Layer 4 of a small transformer language model trained on English Wikipedia (9 layers, counted from 0, width 64).
A neuron adds its activation times its output weights to the MLP's output. To switch it off is to set its activation to zero at one token and run the rest of the model.
A neuron's activation on a vector x is SiLU(gate . x) times (in . x), where the dot is the dot product.

Input weights of the MLP neurons that the questions are about. A number n stands for (n - 500) times 0.0027.
n20 gate: 453 817 347 391 517 641 222 544 740 516 436 489 542 519 490 703 487 607 623 457 726 568 596 432 449 562 608 475 417 314 293 391 553 425 642 297 338 767 493 671 269 416 586 414 463 438 559 279 637 498 482 721 663 276 608 415 462 456 585 504 706 521 541 681
n54 gate: 542 411 545 365 309 621 402 412 530 759 484 250 408 201 654 457 471 543 679 423 498 336 425 512 589 725 543 480 697 248 637 547 309 327 332 505 419 498 588 760 416 547 451 585 424 537 518 375 391 476 84 308 506 595 347 481 620 371 578 650 285 724 479 589
n56 gate: 257 586 471 436 554 233 565 604 473 230 541 400 430 490 552 376 466 565 450 490 646 431 516 566 518 415 518 396 494 465 339 241 417 413 570 532 361 657 537 341 620 264 607 386 317 432 494 437 502 550 562 717 484 330 360 448 411 520 544 489 369 524 212 530
n60 gate: 576 522 362 317 586 656 263 446 463 776 897 265 550 698 320 587 515 577 407 312 525 358 407 304 260 778 671 396 588 427 630 379 534 485 624 564 565 527 479 426 419 555 547 786 377 404 465 716 359 451 566 486 507 471 498 446 295 470 437 465 548 531 467 290
n67 gate: 552 665 479 420 528 620 749 742 237 674 582 506 722 536 631 526 455 561 501 722 527 240 520 467 514 527 459 384 313 601 455 401 490 501 390 341 581 604 319 395 345 395 527 653 424 497 556 462 631 548 241 426 487 423 632 689 798 560 250 448 273 557 130 554
n113 gate: 709 365 410 550 220 643 427 441 528 519 638 341 245 530 505 682 452 599 769 548 464 556 695 370 525 529 451 278 486 495 699 518 686 524 317 592 768 612 397 698 643 344 733 395 574 603 304 352 541 545 473 558 628 443 543 343 490 476 529 603 616 521 449 708
n159 gate: 661 422 600 536 531 809 344 690 401 670 405 500 240 203 407 356 466 424 356 443 422 503 371 447 234 696 532 568 501 532 582 498 375 524 696 627 515 401 587 314 513 452 635 536 602 590 552 584 510 563 469 457 356 465 487 509 440 478 523 504 624 626 252 530
n161 gate: 590 576 543 729 584 293 471 318 530 528 618 694 594 538 432 371 702 517 299 981 710 361 492 664 581 514 363 755 368 509 469 399 445 913 422 359 474 350 626 560 688 381 426 373 431 481 542 415 599 289 402 372 497 407 675 574 317 338 393 540 458 533 480 398
n20 in: 638 515 440 736 532 513 625 293 420 636 435 385 322 623 602 481 693 591 539 418 345 455 574 260 308 333 657 594 289 299 490 576 567 367 499 431 594 416 504 265 756 717 425 605 550 367 488 307 497 738 576 405 435 433 528 477 586 539 430 537 248 420 562 449
n54 in: 393 512 402 263 201 406 515 732 538 365 615 616 538 610 615 339 489 561 563 390 365 382 649 362 394 629 676 396 394 522 525 622 398 632 424 460 532 347 397 766 574 629 680 548 495 253 466 541 557 366 402 570 581 565 599 539 617 635 521 510 484 709 577 470
n56 in: 452 412 560 589 408 328 535 519 601 361 241 595 471 474 528 624 515 498 456 564 455 372 414 519 600 493 492 362 575 164 398 434 456 567 685 260 362 515 457 505 631 251 591 423 646 331 595 498 543 602 481 624 617 534 397 649 555 607 545 432 672 497 425 430
n60 in: 474 621 627 528 693 463 489 506 398 455 500 282 388 398 280 557 711 369 340 313 737 323 472 261 541 412 457 472 465 323 537 630 658 523 703 299 571 406 438 600 456 364 337 561 347 496 431 485 615 596 443 383 615 468 648 385 499 341 288 334 524 402 388 576
n67 in: 343 766 503 518 373 437 434 502 465 528 484 592 492 426 228 403 379 433 382 427 315 570 755 354 713 578 417 398 741 484 503 575 472 518 592 657 462 590 573 587 625 567 731 479 382 415 753 576 208 204 384 520 402 584 526 429 484 644 416 375 383 409 374 413
n113 in: 356 581 411 716 511 484 522 460 661 536 312 432 488 390 725 539 514 476 431 585 614 684 288 410 494 254 525 501 522 630 556 620 509 433 505 333 615 559 349 478 469 307 654 509 577 689 688 432 623 644 530 584 427 757 594 670 408 420 649 286 375 487 740 486
n159 in: 321 418 306 513 156 563 588 487 460 486 360 512 638 492 572 514 456 439 472 382 517 142 473 492 666 454 741 536 573 529 647 642 510 537 348 411 382 571 572 525 698 395 410 375 519 457 649 480 724 489 633 511 394 702 668 411 509 516 619 584 559 381 621 514
n161 in: 343 448 435 336 502 528 475 581 475 354 576 432 531 462 247 457 367 434 536 487 470 269 467 611 572 511 408 601 551 349 453 526 595 677 464 484 655 433 716 792 504 241 352 485 528 490 672 504 626 174 392 354 388 523 483 698 401 448 460 504 572 484 660 663

Output weights of the MLP neurons that the questions are about. A number n stands for (n - 500) times 0.00066.
n20: 759 512 465 712 427 554 448 835 678 704 326 688 294 468 703 555 449 176 440 357 462 543 614 671 326 819 596 534 582 462 274 558 505 585 134 597 550 406 329 513 334 485 429 566 525 547 507 495 390 251 61 715 721 231 469 573 644 569 467 633 441 676 443 357
n54: 767 641 835 517 555 806 661 515 474 465 752 348 542 581 185 431 436 415 388 351 360 722 481 504 391 488 410 430 516 695 398 479 712 638 870 458 525 487 638 503 570 283 558 404 755 117 468 498 658 362 520 279 293 697 509 450 554 486 660 463 487 138 579 357
n56: 455 459 701 356 576 405 703 705 399 209 503 564 372 386 428 507 435 514 220 665 876 225 617 706 318 449 713 444 538 392 362 245 423 416 445 414 452 635 528 404 623 334 527 645 685 892 434 353 377 552 322 532 635 357 249 656 189 591 432 442 276 559 226 438
n60: 543 306 581 496 237 734 345 233 879 692 354 584 339 563 495 363 246 517 385 698 474 512 508 644 474 655 524 599 712 351 597 569 111 520 397 864 513 208 241 541 635 622 748 411 628 137 668 510 370 507 384 554 478 683 372 478 430 517 702 566 220 476 585 551
n67: 383 408 236 508 642 296 441 543 457 587 330 243 502 323 146 519 406 299 742 290 625 446 254 488 764 388 386 218 612 497 676 518 580 317 294 649 564 498 654 148 536 605 368 414 482 25 573 476 337 443 577 518 412 232 662 569 635 565 290 305 164 334 463 469
n113: 483 490 211 477 325 118 595 297 263 476 667 513 596 468 447 254 498 364 398 617 327 434 685 434 625 648 575 357 527 310 430 319 440 429 494 697 575 496 617 531 522 683 547 374 317 516 788 654 338 365 634 215 773 373 599 268 429 295 595 451 453 513 492 352
n159: 621 409 382 736 478 668 466 630 664 389 582 620 426 593 486 477 564 872 643 328 560 686 255 459 580 414 439 495 387 580 537 644 330 581 595 443 665 492 410 537 488 589 226 430 727 559 736 260 388 620 309 287 657 716 558 580 373 326 505 545 332 934 269 679
n161: 698 341 468 370 526 273 455 527 507 470 506 364 139 377 769 769 673 603 638 309 492 553 762 240 442 457 617 480 569 568 417 548 292 496 563 533 356 568 590 598 565 511 434 474 491 459 442 247 288 686 462 342 591 594 483 546 346 523 428 731 188 223 714 854

Each question names a token from some text and the token that comes next. It shows the vector x that enters the MLP there. A number n stands for (n - 500) times 0.0019.

Then comes g, the gradient of the next token's log-probability with respect to the MLP's output, scaled to length 1. A neuron's effect is roughly proportional to its activation times (output weights . g). A number n stands for (n - 500) times 0.0011.

" de", then " C"
x: 442 513 466 631 751 618 395 559 283 452 472 600 645 518 681 580 406 551 590 575 464 426 466 569 734 444 636 263 641 334 283 609 500 541 452 650 719 499 553 393 583 638 304 382 773 751 512 447 565 436 518 517 512 519 433 667 317 633 473 466 523 613 308 508
g: 563 505 405 450 483 439 221 396 551 665 307 385 672 490 369 424 499 329 693 571 506 363 549 492 426 482 296 521 653 420 424 583 618 643 495 661 548 327 276 425 593 612 545 636 542 484 420 463 387 580 585 515 472 542 685 411 667 556 708 610 434 334 589 427
Which neuron, switched off, lowers the next token's probability most? n60

"i", then "ec"
x: 350 696 502 407 412 469 370 398 366 543 602 382 598 565 378 802 524 693 328 742 561 610 614 496 441 671 291 439 712 515 359 432 232 343 449 551 407 641 461 441 505 493 403 496 719 611 610 580 735 647 435 416 568 439 473 789 527 528 465 470 344 209 504 720
g: 340 475 586 477 445 473 505 600 646 443 357 413 509 418 575 299 565 805 601 756 634 425 267 576 658 374 520 373 544 579 587 466 596 309 426 495 548 650 575 387 519 570 601 360 636 312 443 632 514 481 436 463 271 516 558 419 573 619 366 501 461 664 506 436
Which two neurons, each switched off alone, lower its probability most, in order? n67, n20

" ", then "12"
x: 387 487 596 570 683 547 342 751 524 419 513 429 584 347 655 542 495 504 439 494 675 426 666 557 601 497 481 453 638 480 542 591 292 588 511 724 595 438 258 492 368 804 294 627 572 454 459 458 504 679 609 497 668 457 481 642 550 763 619 522 389 331 355 267
g: 387 570 579 651 493 530 542 275 604 551 395 582 203 429 421 558 560 522 387 506 712 504 531 352 399 468 336 563 367 602 488 602 488 492 593 426 334 506 746 467 421 428 333 491 516 578 653 641 724 497 476 442 599 325 431 481 438 578 254 498 457 382 689 614
Which neuron, switched off, lowers the next token's probability most? n161

" ab", then "le"
x: 404 576 581 493 387 364 453 557 601 607 498 563 607 682 598 799 491 538 615 396 453 291 471 440 669 326 705 492 615 353 372 497 401 484 522 576 475 418 701 396 469 637 529 528 422 574 697 524 832 708 628 814 488 362 300 754 335 564 713 593 519 410 660 413
g: 430 310 315 454 503 490 459 479 452 525 520 521 830 278 362 563 577 727 433 421 663 622 432 567 621 386 593 493 196 540 384 459 340 457 453 430 531 672 604 583 622 404 613 538 642 380 547 509 356 476 545 423 402 599 503 639 428 468 365 581 403 514 324 465
Which two neurons, each switched off alone, lower its probability most, in order? n56, n67

"m", then "ical"
x: 413 578 697 292 294 469 315 446 317 521 384 555 313 672 510 382 328 475 541 349 423 468 677 425 607 384 659 477 236 525 343 389 393 573 252 570 458 656 306 433 504 445 425 480 658 721 645 455 726 514 620 608 529 390 630 474 466 534 441 571 578 412 752 582
g: 603 614 337 677 454 192 556 613 645 476 553 591 424 417 376 401 555 459 621 332 436 643 328 579 404 508 459 540 555 482 434 477 360 620 354 485 599 550 365 665 470 495 455 231 412 400 508 306 531 406 413 465 434 533 549 683 297 566 634 535 638 605 481 317
Which neuron, switched off, lowers the next token's probability most? n20

"o", then "x"
x: 341 420 494 658 493 613 322 487 363 407 472 623 611 498 500 709 367 528 385 513 462 352 673 276 637 434 709 201 604 440 419 346 575 336 368 575 410 701 462 486 621 612 445 502 852 667 592 562 525 715 542 387 526 641 420 564 480 609 347 560 344 614 409 457
g: 361 383 628 465 487 653 486 604 492 534 703 566 580 482 508 481 589 412 398 714 436 458 697 451 578 351 398 420 600 411 555 649 430 499 431 619 484 478 674 550 324 405 823 403 437 427 699 597 502 433 344 349 412 370 415 492 595 668 451 213 444 511 492 549
Which two neurons, each switched off alone, lower its probability most, in order? n159, n67

"9", then "2"
x: 513 608 453 479 405 483 378 319 373 410 442 328 370 428 599 684 599 575 377 655 269 346 628 397 549 387 707 467 354 490 580 545 491 358 503 636 492 533 515 605 370 819 522 538 593 469 408 668 781 686 664 456 549 422 602 550 675 381 355 425 287 319 522 600
g: 628 635 590 410 490 590 535 426 822 641 265 508 454 626 474 613 647 499 250 338 726 627 494 539 403 476 658 440 545 675 412 454 613 498 522 598 390 410 505 575 485 516 357 600 598 501 448 594 579 432 653 635 620 351 568 543 552 356 607 680 640 465 456 445
Which neuron, switched off, lowers the next token's probability most? n67

"us", then "h"
x: 470 398 458 319 670 662 372 436 222 333 382 569 451 741 668 527 646 544 277 334 555 479 261 616 524 330 553 342 605 360 395 572 373 372 469 614 473 389 503 595 463 545 403 324 585 763 492 401 661 464 477 550 464 517 580 645 574 522 365 336 471 318 531 341
g: 464 495 548 562 563 621 552 430 642 675 473 539 723 382 732 417 509 601 337 544 704 520 437 570 541 497 559 394 516 613 371 648 519 293 596 452 547 389 560 503 557 451 414 570 631 352 577 484 483 585 491 631 614 568 450 304 360 338 364 768 215 609 549 416
Which neuron, switched off, lowers the next token's probability most? n113

" |", then " "
x: 506 612 562 589 532 610 144 673 612 514 446 496 419 355 441 627 493 418 628 414 444 320 482 521 537 495 522 466 574 439 385 507 517 616 310 598 555 382 373 312 641 636 403 737 699 518 328 431 611 582 556 538 692 440 376 582 632 722 564 690 512 299 490 504
g: 358 730 343 594 524 759 554 600 619 455 441 580 276 502 427 527 777 283 534 487 586 583 537 511 492 329 458 519 561 664 735 466 441 347 471 450 520 524 673 504 437 382 504 665 548 553 504 819 439 614 536 462 459 426 429 560 626 460 554 471 577 470 457 361
Which neuron, switched off, lowers the next token's probability most? n113

" pol", then "ic"
x: 439 529 674 621 536 574 385 461 540 539 445 677 467 650 655 800 493 375 576 636 644 464 513 409 613 543 666 301 440 366 423 400 432 680 392 694 622 469 511 447 489 652 381 442 617 661 758 705 855 518 694 542 529 322 434 768 538 493 528 517 652 531 720 523
g: 341 431 598 676 391 507 448 598 625 547 487 492 405 514 555 417 534 432 238 266 534 459 328 178 504 267 802 515 541 626 496 429 397 576 512 446 476 551 452 637 368 371 546 421 472 447 340 608 461 578 618 650 630 628 416 474 459 573 479 639 493 517 505 648
Which neuron, switched off, raises the next token's probability most? n67

"ific", then " a"
x: 471 417 670 521 573 215 206 248 426 544 382 521 403 497 449 643 443 357 411 498 597 503 459 276 318 517 674 661 306 328 420 509 450 561 528 459 585 426 368 446 613 546 357 689 843 617 393 551 531 483 495 627 620 479 555 507 674 518 639 416 482 431 268 471
g: 365 517 670 454 416 610 452 525 584 556 431 375 354 513 557 448 575 520 632 390 572 545 269 725 519 474 693 702 536 286 374 516 370 489 618 631 397 423 465 490 345 611 497 545 469 542 420 522 378 450 483 440 602 672 591 569 217 301 200 467 524 510 447 571
Which neuron, switched off, lowers the next token's probability most? n60

" c", then "ell"
x: 354 543 580 680 607 426 396 639 492 432 477 433 550 540 628 465 444 516 618 458 538 336 522 472 566 531 614 519 456 446 456 515 466 667 581 807 498 639 558 578 546 477 425 631 815 765 854 668 602 577 603 388 604 280 478 731 430 456 592 522 335 413 379 526
g: 617 206 618 509 552 603 484 380 449 492 396 544 412 476 445 448 538 575 566 513 707 291 651 679 421 506 426 565 632 587 363 598 519 543 373 554 401 474 405 540 444 353 516 430 381 428 285 710 476 720 509 701 538 258 491 469 483 595 541 482 228 600 498 425
Which neuron, switched off, lowers the next token's probability most? n56

"on", then "es"
x: 416 401 581 504 208 421 302 241 504 485 429 692 401 457 386 650 474 556 510 464 386 637 448 655 566 541 690 517 567 358 442 505 563 399 349 478 503 342 449 518 449 585 431 448 938 683 712 533 353 514 603 549 519 741 531 508 537 609 328 505 558 357 551 289
g: 410 301 602 512 560 648 591 344 390 377 468 546 553 621 503 507 617 700 311 569 557 485 742 563 573 418 540 617 458 509 663 540 634 499 343 357 506 506 660 502 534 480 521 544 422 574 629 637 554 674 274 671 391 466 306 304 518 494 381 615 309 691 516 533
Which neuron, switched off, lowers the next token's probability most? n67